Layer 3 of a small transformer language model trained on English Wikipedia (11 layers, counted from 0, width 96).
Take only the direct path to the model's output, skipping the later layers: a vector added to the residual stream pushes a token's score in proportion to its dot product with that token's output vector.

Output vectors of the tokens that the questions are about. A number n stands for n times 0.012.
"j": 26 -23 -10 -28 -39 18 -29 -2 29 -17 3 21 -1 27 -8 -8 -16 47 31 16 9 6 -15 4 -27 -33 10 0 13 9 16 23 12 -8 20 -1 -8 37 0 -9 7 -45 34 -28 9 -19 -2 -38 2 -25 -21 29 15 30 -23 -17 -1 -38 -9 15 17 -7 -21 8 40 -19 10 20 -4 11 6 6 -37 -37 -28 1 -27 13 -11 6 -30 27 18 -2 10 14 -40 -18 2 2 -24 15 2 38 10 61
"inal": 31 21 -31 -53 -65 8 -9 11 -1 30 -16 -23 4 11 -22 5 35 -38 -20 -11 14 38 -44 -26 -23 38 18 -3 18 28 -10 -30 -17 -36 -31 -39 58 13 -26 36 15 18 -15 37 20 -16 -8 14 10 -34 10 51 -17 -10 18 -5 -4 -42 1 -14 -22 15 28 20 -34 -11 -14 11 33 -24 -23 27 6 58 -9 -12 33 12 -2 -19 -18 61 6 13 3 -43 54 -34 -7 71 -34 -13 15 -21 -30 32
"ings": 44 26 48 -39 23 13 -84 6 -44 17 33 -20 -46 20 23 -49 13 16 -10 3 -7 -5 21 -20 -25 -3 -66 4 -19 -3 33 -34 53 24 14 -2 -59 49 -8 40 -23 3 -35 17 2 -1 -5 25 23 -61 -35 35 10 -25 1 53 -3 -1 5 -33 8 -45 57 -16 -71 30 35 20 35 -24 -7 8 -70 3 13 -5 -12 7 2 5 -13 63 7 -9 45 -52 -2 -19 -7 20 57 0 54 -15 6 -38
"uring": -29 31 -10 -46 -4 -29 -36 29 -30 -6 51 9 -28 -57 32 -37 -10 -8 38 -31 25 13 9 38 55 -36 -17 -24 9 10 4 -5 49 -53 -30 -19 2 -30 24 79 -17 33 6 47 -33 14 -12 -1 -12 -42 -3 -28 -52 38 45 0 -1 66 6 20 5 24 -6 -51 -8 -48 14 45 62 9 -7 -37 1 -12 30 -15 -24 9 -28 -20 17 25 34 0 -27 -52 49 6 -30 23 47 -39 -22 4 22 -7
"ild": -60 -10 -20 -8 29 -6 3 -21 -33 1 -18 -1 -42 33 42 16 -5 -19 28 8 -57 43 6 -65 -42 18 -60 16 -13 0 6 25 30 -34 -22 -20 -13 3 3 15 29 26 7 66 36 -5 11 -13 -38 -20 -18 20 17 13 8 23 2 34 8 -10 -4 3 -13 -21 -21 -9 -3 22 62 14 -16 -28 5 5 21 -8 -26 14 4 0 -20 -23 23 0 48 -5 -53 -34 -61 16 50 46 25 19 -32 45
"duc": -11 -28 7 1 -16 27 -83 9 -3 31 18 -21 -48 -4 -19 29 14 30 29 16 -16 -11 35 -16 13 -34 26 -25 -84 47 13 22 13 -31 25 -14 -1 24 -67 25 34 -20 18 -1 48 -33 -15 -46 -36 22 3 34 1 62 32 52 -1 -12 14 8 25 41 31 9 -54 -40 -31 -28 46 -4 31 -11 -26 -47 -32 0 -48 -1 6 -38 -15 -21 44 8 22 4 38 -52 -30 -1 -24 15 41 19 -8 44
"\"": 46 -8 -2 -11 11 61 34 -43 -20 46 16 20 -9 10 23 8 -25 -64 -28 -70 68 8 -19 21 12 -56 -8 14 6 -5 -13 -7 31 19 19 6 -30 -9 -29 21 24 33 19 -19 -31 25 -36 24 -68 16 -12 37 -34 -18 -30 16 0 -23 2 39 41 -8 4 1 19 -12 4 -17 3 -27 -4 -22 12 -18 -37 -22 41 21 5 13 -15 -10 40 -25 34 19 33 12 -39 40 -33 -20 30 5 -4 -68
"ew": 9 -14 6 -65 0 50 -78 -43 35 -4 -2 -3 -19 -22 42 -16 -10 7 25 -40 -11 21 -22 -36 -62 5 -2 15 10 19 -25 -48 22 30 38 -2 29 19 -44 -17 -4 20 -25 59 -10 13 -6 17 -13 -75 -38 -21 24 -10 22 0 1 -35 -1 -3 -30 5 17 -38 8 21 18 3 60 -26 -24 9 23 -3 -20 25 -12 -25 -14 -2 14 9 31 12 11 38 -11 14 65 12 33 56 5 -20 2 23
",": 13 2 7 16 2 11 15 8 -18 -9 -17 -41 23 7 -8 3 -13 21 -5 -14 7 -13 12 27 24 16 9 8 12 -19 -9 -4 18 14 24 -3 -20 -21 50 -29 3 10 -11 58 -5 5 -2 -15 19 21 -47 21 -38 -13 3 -46 4 23 -2 11 -10 -14 -13 -36 23 18 -18 11 -19 17 18 7 -11 21 8 7 -43 -27 24 40 25 -14 -31 -32 -17 -2 -6 14 -13 -28 -22 -7 -1 -8 32 3
").": 31 -16 0 -28 -6 55 58 -26 -21 -11 -38 -25 -19 -28 -4 55 -43 -35 19 -35 45 1 -34 -12 -26 -16 -5 -17 -14 10 12 -51 57 0 41 8 -33 -11 -14 38 24 18 -4 43 -18 -47 -33 -40 -19 19 -55 36 0 49 0 -11 -1 18 6 37 -20 -2 -15 12 10 -40 9 -15 6 53 27 -30 2 22 15 -25 35 2 -15 -11 -30 22 37 6 -43 4 47 5 -5 39 3 -19 56 3 23 -53
"°": 2 60 15 -94 56 -11 39 3 -37 -6 26 -23 11 -9 0 4 -31 4 10 -26 -3 -21 7 14 9 -26 -33 -17 -25 12 -7 18 -25 -37 -22 32 -47 8 -19 -2 25 -14 -1 -10 34 -28 -48 1 -23 -3 38 -5 -15 13 4 30 -4 58 4 7 30 21 -27 15 -17 31 15 12 17 -19 3 7 23 -18 22 -15 -18 47 -10 -47 -5 35 -5 44 -43 17 -18 1 6 10 -35 16 16 17 37 -35
"ran": -57 -55 -62 -35 31 8 -27 34 -21 -3 -9 21 -2 -19 36 38 3 -16 15 34 -15 -11 -31 15 1 26 7 11 -7 -30 25 10 39 9 -19 0 35 16 -43 -10 -17 9 -14 28 23 -50 -17 0 32 -33 21 6 -26 40 -26 2 -3 -33 0 -55 0 -1 4 -26 58 -23 -5 -83 49 28 -6 -37 -12 9 -5 3 -1 6 -1 -8 -1 5 9 23 64 -24 47 44 49 35 -1 -5 -10 -3 -6 -4
" she": -5 -27 0 -1 0 17 -37 6 -7 10 4 -54 24 -17 -49 -61 -3 -24 -18 17 20 0 -7 -32 43 19 -19 -6 14 15 55 -9 -9 30 -26 -17 13 0 7 40 18 -21 1 41 33 32 -28 16 -30 -15 -11 -9 -2 25 31 2 -4 6 5 0 -6 -30 18 3 5 23 -10 -9 -9 -5 32 -49 24 42 -36 4 -28 24 -14 -20 30 56 -39 -18 54 -27 26 0 -11 18 12 -11 -10 -38 22 -18

Output weights of attention head 0. The head adds the sum of these rows, row i times number i of z. A number n stands for n times 0.0039.
o0: 23 -53 -40 42 -4 3 56 14 -7 -24 -19 -19 -5 10 22 -9 50 0 28 -41 -7 -36 -31 59 -11 0 1 25 -29 49 -62 -17 -20 -20 -48 50 34 13 -41 -27 -24 -11 -11 -24 -17 16 -10 -30 3 22 38 28 -30 24 10 19 18 -2 11 7 -42 -59 6 38 -20 6 -13 24 -10 7 -6 -8 40 -3 12 49 53 -6 36 -50 45 17 -19 -6 -93 24 7 -4 -9 -15 53 -28 -2 29 7 -12
o1: -25 -22 0 5 -20 17 -1 -3 -19 1 -21 -39 -42 -4 23 -79 -40 24 -7 -33 -39 -26 -23 14 -6 -13 4 -8 -27 46 -29 12 16 -34 -3 27 26 -31 -57 11 59 -10 11 -12 -15 6 -5 -3 -10 -20 31 38 9 -12 -15 23 -5 -12 7 24 -23 -19 48 -8 -9 1 -10 24 24 -6 -9 7 22 54 5 36 24 18 17 3 -5 13 31 -1 8 12 -27 27 -3 20 39 -16 -8 28 -9 10
o2: 31 17 10 25 3 2 30 -12 26 15 -10 -33 18 0 26 -7 8 32 31 -4 -7 31 9 36 8 7 37 23 -13 9 -40 -42 -66 -6 -7 -16 -24 -9 3 11 -8 10 20 -7 -1 -13 3 20 -28 2 11 -29 8 -9 26 -25 28 1 15 -15 15 -13 -43 -4 6 21 18 -17 1 32 -11 -13 -1 -41 -4 26 -14 -9 9 18 25 -3 -31 6 -14 10 -21 40 -4 -73 -4 -24 2 16 -30 -23
o3: 3 -7 10 -9 16 -24 -9 26 -2 -34 -32 8 -1 19 7 27 11 -21 19 20 -1 -24 -20 -1 4 18 -17 -26 -5 -43 37 23 6 0 22 -16 -17 36 25 32 17 -2 -19 37 8 23 21 7 33 9 3 -18 -28 -3 14 -17 -37 22 15 34 -8 -55 -43 7 -41 -8 -1 -13 -13 9 40 20 -50 10 7 -17 -34 7 -10 -3 -4 -4 2 5 15 -25 -31 39 2 -27 0 -4 -37 3 32 26
o4: -36 17 5 -33 14 12 12 -39 -12 -16 -1 -30 -4 -3 22 -13 11 13 29 28 28 -22 13 -30 -19 -26 4 21 13 27 -5 -3 -17 57 -2 26 7 2 -3 -16 -18 4 34 25 31 -28 -36 10 21 -3 -11 -1 -22 19 -17 -19 -8 25 -3 12 -23 -12 1 -9 -18 -20 -25 23 1 -1 0 1 13 2 -3 -9 -9 39 -38 16 -39 -1 22 9 -24 -10 -29 19 -10 -31 51 -7 59 18 22 -34
o5: -27 10 -6 24 3 16 -57 37 -5 -25 -13 9 -22 1 15 16 -11 25 -23 13 -32 -13 16 -13 7 35 -15 10 -44 27 24 36 -25 -14 -3 30 13 -41 -35 -26 0 -17 -1 -12 -6 -78 -7 37 14 -12 -37 -18 0 29 25 47 14 -8 47 7 58 14 16 10 -12 23 -10 -9 1 37 34 -16 6 30 -49 7 1 49 2 -8 0 -28 -11 14 -19 -53 -50 21 26 -19 11 -8 -39 -4 8 18
o6: 20 -4 5 40 4 -9 1 11 -6 -29 5 3 1 32 -20 -14 -8 16 -16 6 -30 -3 -17 -1 4 12 -9 -17 -25 26 56 -38 -12 4 -8 -5 -23 2 15 16 29 8 -30 26 9 -11 -17 24 12 0 35 4 -22 -18 -13 -9 -12 18 -6 -19 -2 10 -31 22 -14 3 -15 5 -8 -5 -7 26 25 30 -31 29 -14 7 -18 7 29 17 9 19 -9 -7 -27 -16 6 -46 15 17 -1 11 0 -31
o7: 4 13 -5 -18 26 -15 -44 36 -60 -42 -47 14 -42 -1 14 6 27 29 33 16 -3 -22 -6 -26 -7 50 21 -16 -18 12 13 14 31 -3 21 3 -14 13 -29 -23 -21 31 10 -6 -8 -53 -8 -24 35 -16 -11 11 -38 1 21 19 -53 4 4 3 -15 -24 16 -13 -5 27 7 12 5 28 -11 -24 -3 29 -2 -6 -20 25 15 -13 -5 -24 21 26 -63 -10 1 14 41 10 28 -47 40 -6 46 34
o8: -16 5 -2 9 -1 15 -12 -19 18 -13 -31 -34 -32 2 -2 -24 -9 28 0 -28 -11 34 26 -5 18 5 5 9 -12 33 -4 1 -20 -5 -15 -33 19 5 -48 -33 -19 -8 -6 13 31 10 9 1 -8 12 3 -2 -13 -5 -3 9 -34 19 22 -18 -21 9 7 1 5 30 9 45 6 -4 -16 -32 14 6 -8 28 -12 -47 -6 17 46 7 25 4 -16 -1 -22 -6 6 14 38 -17 14 14 1 1
o9: 33 0 8 -10 24 -2 -1 20 1 3 -15 8 -25 -14 32 -3 13 35 -37 -16 -8 -31 27 5 -39 45 9 -38 29 30 -11 -19 20 -16 -47 14 7 -23 -40 28 -66 57 1 1 5 10 -27 31 -16 -11 23 -14 12 -28 -19 -2 -44 -9 14 37 -7 20 32 40 -53 6 28 40 -24 -6 -5 -23 18 14 -5 -7 -32 -44 -26 -33 48 -8 12 18 -28 32 24 21 27 30 4 -18 -4 -16 -21 10
o10: -27 24 45 -12 37 33 -35 55 8 26 -16 3 24 -40 -24 20 3 8 43 7 36 16 -18 16 -8 41 20 -68 -39 3 3 7 5 -39 -61 23 29 -11 51 -11 -28 40 27 21 11 4 -6 -49 45 -51 -28 -50 2 25 -3 25 13 -26 13 6 -24 -27 -7 -34 -26 -38 -22 45 33 44 -14 -50 -15 -3 31 21 -33 9 1 -1 38 -21 1 -19 0 -36 9 41 30 -13 -22 -10 -39 3 -11 -21
o11: -40 -10 -22 13 -11 -22 21 -31 -4 2 48 -19 35 7 -33 -15 -12 0 11 -10 -5 23 4 21 32 -37 -34 38 52 -13 -5 -4 -52 26 10 -47 8 -34 8 -44 11 -1 -16 38 45 -4 28 11 -2 -4 -28 4 29 18 -23 8 37 40 -22 13 -49 32 5 2 48 37 -52 4 18 8 0 20 25 -5 32 -3 -38 3 17 -17 -32 -25 -32 -4 -15 12 -20 -21 22 9 -12 21 16 -33 -23 1
o12: 26 6 -22 -48 43 37 31 1 1 -23 9 16 -2 13 11 -6 51 -3 10 16 8 -12 18 -3 -40 -44 0 -10 -13 -16 -31 17 25 -5 -10 -12 47 9 -2 18 -13 4 0 -11 -1 -34 5 39 16 41 -33 15 -8 -5 -35 -59 -34 22 50 11 -8 -30 -38 19 -26 -28 32 -17 8 9 -8 54 22 -31 40 -33 -7 34 15 -17 -26 38 6 -3 -18 -9 -14 -13 17 -27 8 -6 7 20 -6 -18
o13: -1 -13 -18 -13 -5 53 10 -16 -23 -9 -19 -61 -18 26 30 -31 -1 12 23 15 -32 -32 7 20 -13 27 22 -3 8 -26 11 -21 -38 -1 -49 22 -8 12 -9 19 26 -54 8 16 1 31 -24 0 30 -5 2 -24 -23 7 -32 -4 7 -13 1 14 25 25 -7 -8 12 16 -1 -1 25 -14 30 30 0 -15 -15 23 34 -22 30 -6 -3 25 -15 11 -9 18 -18 -5 -10 -36 -9 34 -7 57 -2 -12
o14: -31 4 -7 16 0 13 6 -17 11 15 -7 3 -3 20 30 -9 -28 15 10 -7 17 -30 -25 -9 -54 17 4 41 -7 33 -24 6 10 -25 -8 -21 47 32 -33 7 -28 -27 26 -35 19 17 -28 17 -46 -24 34 2 -7 1 62 34 -7 -39 33 31 -3 -18 31 -9 -27 34 13 1 -11 -38 11 -27 5 7 -40 5 2 31 -12 -8 27 -23 18 -13 26 -19 -27 -3 5 4 23 -24 -9 4 18 2
o15: 9 -4 -7 15 -11 29 -35 13 4 0 30 -4 -17 3 -12 -4 -28 -1 23 -22 -43 -14 44 -20 -31 3 -1 17 51 -41 36 20 -12 12 -17 -23 62 -12 6 -39 -2 -18 -70 13 -3 21 3 3 -34 -18 -43 12 41 19 6 -7 -19 1 9 18 7 53 14 20 -14 16 -31 12 1 -42 17 14 40 19 32 -1 50 6 26 -50 -16 12 -10 -30 3 3 -37 3 -1 43 -33 16 -24 -6 -16 -30
o16: -20 -25 11 -5 -3 -34 -12 -42 -19 2 33 6 -10 -66 25 -6 -30 17 -12 -42 42 68 10 -8 40 12 -11 -6 -21 17 10 -31 9 -30 23 6 24 -21 -13 -14 -5 35 55 0 6 30 5 12 18 -19 -18 42 -13 1 -2 -39 -25 6 -12 -25 -8 18 19 -10 57 37 -15 13 3 17 -3 -35 -3 12 -34 -17 19 -47 26 -28 36 31 7 -11 4 38 33 -47 -35 27 -19 5 14 -4 -23 -15
o17: 29 11 -46 15 13 31 13 -33 27 28 14 22 3 -22 30 -25 -41 14 -5 16 15 30 -25 -5 13 -35 24 48 -40 26 13 -4 15 40 27 10 26 48 -61 -3 -16 -13 -25 7 0 -24 -9 16 -44 -26 -15 37 -12 1 35 -13 12 10 6 33 -4 -14 7 14 22 -36 -15 -41 9 -26 -20 -15 10 -21 -49 -30 12 14 -21 5 -13 -6 0 -16 -16 -11 -36 3 -17 -31 64 24 67 -17 22 -24
o18: 31 -14 21 -8 -15 23 -53 34 -4 8 -10 -3 0 1 1 2 -34 -25 -10 13 -28 12 -5 -16 26 8 17 -16 -12 -30 12 40 25 15 48 33 -49 -18 2 26 36 -12 -10 12 -44 20 13 -22 16 15 -7 7 8 -32 -34 -13 20 2 -10 -14 41 -12 -10 -10 11 -15 -4 -29 1 4 12 24 -18 2 17 -37 11 -34 -6 16 -16 -13 -8 5 18 14 28 9 -10 -10 13 -2 -5 -4 6 18
o19: 31 13 -3 -3 27 19 -31 -12 21 12 -22 2 53 -4 43 -18 25 -30 -43 6 2 -29 15 28 28 -16 8 4 55 -8 9 -34 -41 2 -62 42 -21 -19 -43 0 -32 5 -17 -49 -21 88 -5 -26 5 -2 29 5 -9 31 -16 2 30 -1 1 13 -40 25 42 -28 -2 -2 -1 59 2 -29 1 -41 -36 -13 12 33 -6 -9 -22 25 20 4 -5 -57 -7 14 -7 -6 -5 -23 15 -4 40 -6 7 1
o20: -16 5 1 -33 23 -3 -13 -26 1 6 25 -1 10 23 18 28 34 5 14 19 -19 2 1 -22 -44 -12 16 17 -3 2 -22 -16 -24 -2 42 -33 -32 10 13 28 -31 -13 40 -27 5 -13 -18 8 -22 -8 17 -51 7 13 -4 -29 12 2 19 -16 46 -15 -3 31 11 15 30 -25 52 -3 -25 -24 -12 -13 -2 7 -50 50 -3 56 -13 -34 23 27 10 -39 3 -7 5 -9 10 -24 -21 -9 -8 39
o21: 30 30 28 -33 24 26 24 0 -28 -18 -12 -7 26 33 34 4 8 -20 -43 -33 59 -31 13 9 10 -6 -60 -16 8 -6 5 -20 -34 39 -51 -6 -16 -24 21 6 3 36 29 33 27 4 -3 32 2 6 -12 -12 8 -12 40 2 8 11 16 -8 -15 40 28 -54 -19 -22 -20 48 -21 -7 -53 -3 -38 10 -6 -21 26 7 -13 -16 -13 20 37 13 12 6 2 9 -17 -35 -14 -6 25 -1 15 -80
o22: -57 18 -16 -3 -19 25 -26 -82 27 23 3 -20 10 4 -27 -15 -16 3 -9 -8 37 33 -19 -39 -23 11 -4 33 42 34 -22 16 4 -42 -17 -19 33 -7 -45 20 -25 -19 29 -21 -2 -16 -21 35 -18 7 -4 2 -16 25 6 27 9 -29 -12 -9 -33 -8 43 -45 16 29 22 -50 13 -11 42 -13 24 35 -23 19 17 12 21 -2 25 -21 -3 -30 48 -10 -11 17 31 34 -13 24 -43 13 6 33
o23: 10 -8 4 -29 8 -1 7 17 -38 14 -8 10 -7 51 8 48 25 -20 13 0 16 -5 10 -1 -11 4 -22 4 -14 -22 -19 1 -8 20 29 -27 -13 3 32 9 -16 24 15 2 9 -11 16 12 -22 56 -14 10 -19 -31 37 -48 27 21 19 12 26 -4 -9 12 -5 -10 9 -15 -22 -5 -51 -6 -29 -26 25 -37 3 21 -7 -16 -43 -14 56 7 -10 -19 27 -1 5 -6 11 -27 16 -29 22 -14
o24: -16 -9 45 -49 6 44 -77 17 -13 1 -12 -6 -3 -19 -13 1 -29 0 -2 3 30 28 4 -25 7 28 6 -4 -47 11 19 56 54 -20 7 44 26 -9 -17 -22 6 -6 50 -7 -31 -4 27 1 14 26 -31 24 -16 -9 18 -1 4 -14 3 -21 41 -41 2 -42 -1 -18 -7 -43 7 -10 -7 13 -36 -6 3 -46 39 11 4 -4 -15 0 22 -33 20 -16 40 -12 -12 -3 -2 -4 18 36 17 -8
o25: 10 2 24 12 18 6 -19 -24 11 2 39 -48 8 21 -2 11 -6 -8 1 -14 -20 -5 6 -9 -4 27 1 14 43 -9 -17 -16 -10 -9 5 18 -4 1 6 19 0 -12 21 -13 0 -53 -26 64 -41 -30 14 -9 -20 -22 42 10 -34 -9 -20 29 1 -13 -17 -19 21 44 -42 -46 -1 -14 -4 -12 42 11 21 -1 25 4 30 -64 17 -26 6 35 -17 26 24 13 21 -24 -13 18 -23 26 1 -14
o26: -38 -63 -24 -6 -31 -36 7 19 20 28 -5 40 -3 6 10 -31 44 -26 -94 4 -42 9 -17 -23 -14 -19 -46 -14 38 39 -7 22 12 -44 -5 27 56 -38 -46 37 -31 -2 -2 -54 -37 0 30 24 -5 13 2 11 43 36 3 19 44 -40 15 -43 -29 4 50 15 18 13 17 -6 -16 2 -5 -16 22 63 6 14 29 14 -5 -2 37 -3 4 -3 26 -1 7 -27 24 49 7 3 -74 -47 -31 54
o27: -22 -39 26 -24 -1 -47 49 6 -5 -11 9 -11 -26 -3 -14 7 16 -13 -9 3 -6 1 -6 9 40 -9 -40 -20 8 -9 -28 14 4 7 16 7 -1 2 24 1 36 -3 19 25 3 -37 25 6 4 3 -8 -8 10 3 19 23 -1 -9 -24 -2 -2 -5 -17 0 21 -2 -31 -11 -25 35 -11 -5 -5 5 22 -12 20 -24 21 -9 -18 -9 7 38 1 11 25 5 -14 16 -27 14 -20 -3 -14 23
o28: -20 -28 16 10 -31 41 -25 -12 -23 66 -9 -17 -9 -8 4 -29 -18 31 59 23 -6 11 -16 -24 -44 -13 55 3 15 3 -16 -8 -10 -51 19 -9 51 -1 19 42 -12 2 12 -30 -17 19 -4 -20 8 30 -5 -3 -2 -10 -4 -60 70 -22 2 -32 -17 0 0 -11 26 1 47 -12 27 1 -9 -14 32 2 17 0 12 18 -23 22 13 -12 36 -30 37 0 7 -1 15 -19 2 -37 -41 -16 -28 4
o29: -30 -11 24 22 0 1 3 -9 51 13 7 -21 5 8 -2 -22 11 -8 -39 19 -38 20 22 -33 6 -14 -1 12 12 26 -2 14 -31 19 -22 19 29 -28 -15 14 -14 -15 29 -11 7 -22 -6 59 -13 27 19 -7 -2 -21 0 -12 12 -2 -10 -28 -12 -24 -32 1 6 4 -16 -14 -24 -2 14 10 13 20 9 14 7 -5 -50 23 45 -9 -11 19 40 -4 -32 7 0 -41 42 26 -28 11 -25 -23
o30: -23 -23 26 -20 11 6 -36 -4 -9 -25 -3 -24 -10 26 -1 16 -29 -13 19 19 -6 23 -12 -17 28 12 -39 -15 -16 15 15 18 -11 4 34 22 -25 -1 8 28 33 -16 5 23 -12 0 -16 -20 49 22 -14 -34 -3 47 -24 0 15 5 12 -36 33 -13 -1 -8 -14 -9 -25 10 12 23 13 -22 10 31 -11 8 3 -7 16 42 -14 -23 27 8 6 -37 -13 -1 -3 -40 4 -19 -38 13 14 15
o31: -12 -45 23 -11 18 48 2 1 13 -39 -21 -26 -6 29 -8 -19 1 3 -34 -26 -28 -19 11 -5 30 -21 -28 -6 -50 59 45 -22 -50 -68 -29 -26 19 -26 -8 -30 19 -39 5 4 20 2 20 38 -25 9 45 9 -48 3 31 50 2 19 50 -9 -31 37 27 -24 13 23 33 44 53 -12 -50 2 17 17 -28 22 14 18 -16 -4 70 27 31 -7 -2 -5 -36 -25 -12 -23 2 -23 -21 81 -27 -46

Each question shows a token from some text and the vector z that the head gathered there. A number n stands for n times 0.012.

".": 22 52 -27 3 -14 -35 20 10 -5 26 -2 -32 30 0 9 -4 31 10 9 41 -27 20 -36 -24 25 -6 -16 -31 -16 -28 -31 69
Pushed down most: "ran"

",": -22 42 -27 19 -7 4 17 8 -12 6 13 1 5 -8 -20 28 27 8 18 -1 -17 -20 -30 -45 -8 -12 6 -1 -5 -9 5 -16
Pushed down most: "\""

" L": -36 26 -44 22 8 -11 19 23 -14 19 45 5 16 -5 -18 -4 23 -18 -1 -3 -4 -5 -6 -22 1 -34 -2 -9 20 -31 6 -14
Pushed down most: "\""

" they": -30 32 -27 9 7 -8 8 16 1 0 25 11 3 -13 2 22 38 2 -12 -6 -11 -1 1 -36 10 -14 -14 -10 3 -17 -9 22
Which two tokens does it push up most, strongest first? "uring", "ew"

"p": -26 39 -3 -8 -1 23 -4 -6 -4 -9 11 11 18 -5 4 30 51 39 6 -4 -6 -11 22 -38 41 10 -6 -23 13 -9 -6 32
Which two tokens does it push up most, strongest first? "ew", "duc"

"in": -49 26 -18 8 7 -10 15 17 6 1 24 9 -8 -11 -3 17 43 0 -10 -8 -4 7 -3 -31 10 -10 -27 -9 4 -13 -9 27
Which three tokens does it push up most, strongest first? "uring", "ings", "ew"

"art": -58 21 -23 18 -9 21 -5 19 -44 1 -4 18 37 -24 -27 21 8 -4 27 12 43 -11 -27 -2 2 8 11 -6 -5 -35 19 -28
Which of these tokens does it push up most? "ings"

" to": -43 18 -25 13 4 6 14 -15 -13 -14 17 9 9 29 -13 27 43 -8 11 20 3 -13 8 -57 9 7 0 -14 16 -4 38 10
Which two tokens does it push up most, strongest first? " she", "ew"

" v": -53 26 -1 -26 24 30 16 7 -11 3 -1 12 38 -8 -14 38 24 30 -1 5 49 -13 8 -28 30 6 -27 -54 20 -23 14 17
Pushed down most: ","

"qu": -38 30 -14 -12 17 46 6 10 -30 -23 -2 16 48 -6 -14 21 33 32 3 -13 33 -14 2 -23 46 -24 -27 -47 -14 -56 21 10
Which three tokens does it push up most, strongest first? "duc", "ings", "j"

"us": -36 16 -25 -1 23 14 16 10 -24 -18 29 38 1 1 -18 34 57 11 -10 7 -7 6 -30 -38 2 -9 -16 -6 5 -23 2 14
Which of these tokens does it push up most? "uring"

" Re": -50 15 -23 14 -10 2 5 4 -21 -2 21 -5 9 11 -12 3 47 -15 23 19 13 -21 10 -46 23 8 5 -15 15 -17 31 -3
Which of these tokens does it push up most? "ran"

" W": -57 -36 -32 35 -11 -57 -9 12 -55 -1 27 21 52 -41 -12 -19 1 -31 3 -29 55 -24 -27 23 -11 6 -16 10 15 -44 -8 -56
Which of these tokens does it push up most? ")."

" his": -43 40 -13 7 7 -4 14 -12 -7 10 -9 15 16 3 -15 21 6 29 40 30 16 -10 -25 -33 4 11 -10 -20 5 8 18 -1
Which two tokens does it push up most, strongest first? "ings", "ew"

"ily": -35 39 -18 12 10 16 22 16 -10 -20 -13 27 18 9 4 53 24 17 -4 6 12 6 -13 -21 -5 8 -2 -12 10 -8 11 28
Which two tokens does it push up most, strongest first? "ild", "ew"

"man": -32 44 -16 18 -9 8 26 -3 -4 -16 36 29 -7 3 -24 43 33 -13 22 9 -22 -37 -7 -58 6 7 -6 -15 13 22 1 13
Which two tokens does it push up most, strongest first? " she", "ew"

"ed": -30 41 -7 -9 -16 18 -3 -19 -10 -15 6 18 5 2 0 39 45 24 7 -5 -9 -17 16 -42 26 5 -7 -14 11 -21 -3 29
Which three tokens does it push up most, strongest first? "ew", "duc", " she"

"ley": -39 42 -32 -11 -8 4 0 8 -28 -16 -25 22 19 -18 -32 26 34 12 23 -16 31 -30 -44 -23 20 -22 -42 -20 -39 -77 15 -11
Which of these tokens does it push up most? ")."

" of": -39 25 -17 14 -30 5 -9 16 -43 -43 24 19 4 -9 -33 1 27 -7 39 -8 24 -56 -18 -26 19 -18 -3 -1 10 -52 28 -43
Pushed down most: "°"

"old": -32 40 -1 -6 -6 13 2 -10 -30 -56 -50 33 35 3 -26 -1 26 25 37 0 39 -27 -13 -8 35 -12 -16 -18 -7 -33 21 11
Which three tokens does it push up most, strongest first? "j", "duc", "\""

" which": -10 43 -19 23 1 4 11 11 -25 18 35 12 20 -1 -19 25 20 -20 5 28 -3 -15 -26 -45 -25 -2 25 -9 21 -3 4 -7
Which of these tokens does it push up most? "uring"

"ow": -65 48 -17 4 16 8 -3 -1 -1 -6 13 -2 -23 17 -3 38 66 14 11 8 -7 10 2 -45 23 11 -40 -16 15 -20 8 22
Which of these tokens does it push up most? "ew"

" includ": -9 45 -28 3 -11 -27 15 4 -2 44 -10 0 37 -1 -4 27 22 -8 -5 30 -22 -2 -16 -20 -9 -2 -4 -29 2 -8 -48 19
Which of these tokens does it push up most? "inal"

" Fran": -23 37 -15 27 0 -7 25 38 8 12 35 -16 9 4 -3 -5 43 -14 -4 -23 -1 -2 -16 -23 20 -17 -24 -7 13 -25 4 11
Which of these tokens does it push up most? "uring"

" one": -28 45 -16 0 11 -20 -1 -8 -14 4 -34 20 25 -15 27 21 30 33 -2 4 19 5 -8 -16 15 17 -25 -14 1 -21 -5 13
Which two tokens does it push up most, strongest first? "\"", "ew"

" the": -8 47 -1 -3 20 -21 43 8 -2 16 8 11 6 17 -17 10 31 -21 0 -9 -6 -6 -33 -36 -22 18 -21 0 32 10 -1 29
Which of these tokens does it push up most? "°"

"resent": -56 24 -4 -7 -9 14 -2 15 -23 2 2 0 32 -11 -27 13 50 -3 17 11 36 6 -15 -14 45 2 -35 -34 -13 -56 7 20
Pushed down most: " she"

"ou": -49 59 -37 3 13 2 -13 15 -5 17 4 1 13 -2 -13 28 33 -1 11 21 8 -11 -1 -42 5 -11 9 -4 16 -20 17 -7
Which of these tokens does it push up most? "ew"

" their": -24 50 -28 13 8 5 -10 18 -33 -5 -26 -19 48 -6 10 3 2 38 27 18 41 -16 -8 -9 44 11 -3 -22 1 -26 8 1
Which two tokens does it push up most, strongest first? "ings", "duc"

"or": -19 32 -10 5 -15 15 43 -3 -1 -16 27 18 -11 -7 -18 41 34 13 11 -6 -15 -28 -29 -45 -12 -5 1 -13 14 14 -3 16
Which of these tokens does it push up most? " she"

" cl": -31 51 -15 -20 13 14 3 5 -17 15 0 4 50 -6 -18 50 9 6 11 22 41 -3 -19 -36 22 -10 -13 -56 -3 -38 9 5
Which two tokens does it push up most, strongest first? "ings", "ew"

"th": -21 30 -10 7 -8 19 41 5 5 -19 27 17 -6 -12 -11 45 33 17 4 -5 -9 -29 -19 -42 -6 -6 -2 -20 19 16 0 25
Which of these tokens does it push up most? " she"

" B": -62 10 -38 19 1 -2 5 11 -24 -17 20 0 11 5 -7 2 35 -10 11 3 26 -29 12 -39 14 -11 4 -10 20 -25 35 -23
Which two tokens does it push up most, strongest first? "ran", "j"

"ber": -34 13 -21 18 10 -2 17 13 -33 1 7 26 34 -19 -30 -9 4 3 15 -7 23 -16 -32 -11 -24 -2 -7 5 -5 -17 15 -41
Which two tokens does it push up most, strongest first? ").", ","

"st": -46 33 -13 -22 -24 24 -4 9 -21 -19 -4 20 9 -19 -35 25 42 -6 32 9 28 -23 -37 -28 42 -19 -20 -21 -17 -55 26 5
Which three tokens does it push up most, strongest first? "duc", "ings", "j"

"\n": 13 56 -35 -8 -20 -28 8 9 -2 43 3 -44 27 8 17 4 26 5 12 32 -19 2 -21 -33 27 -7 -23 -48 -18 -37 -42 47
Which two tokens does it push up most, strongest first? "ings", "\""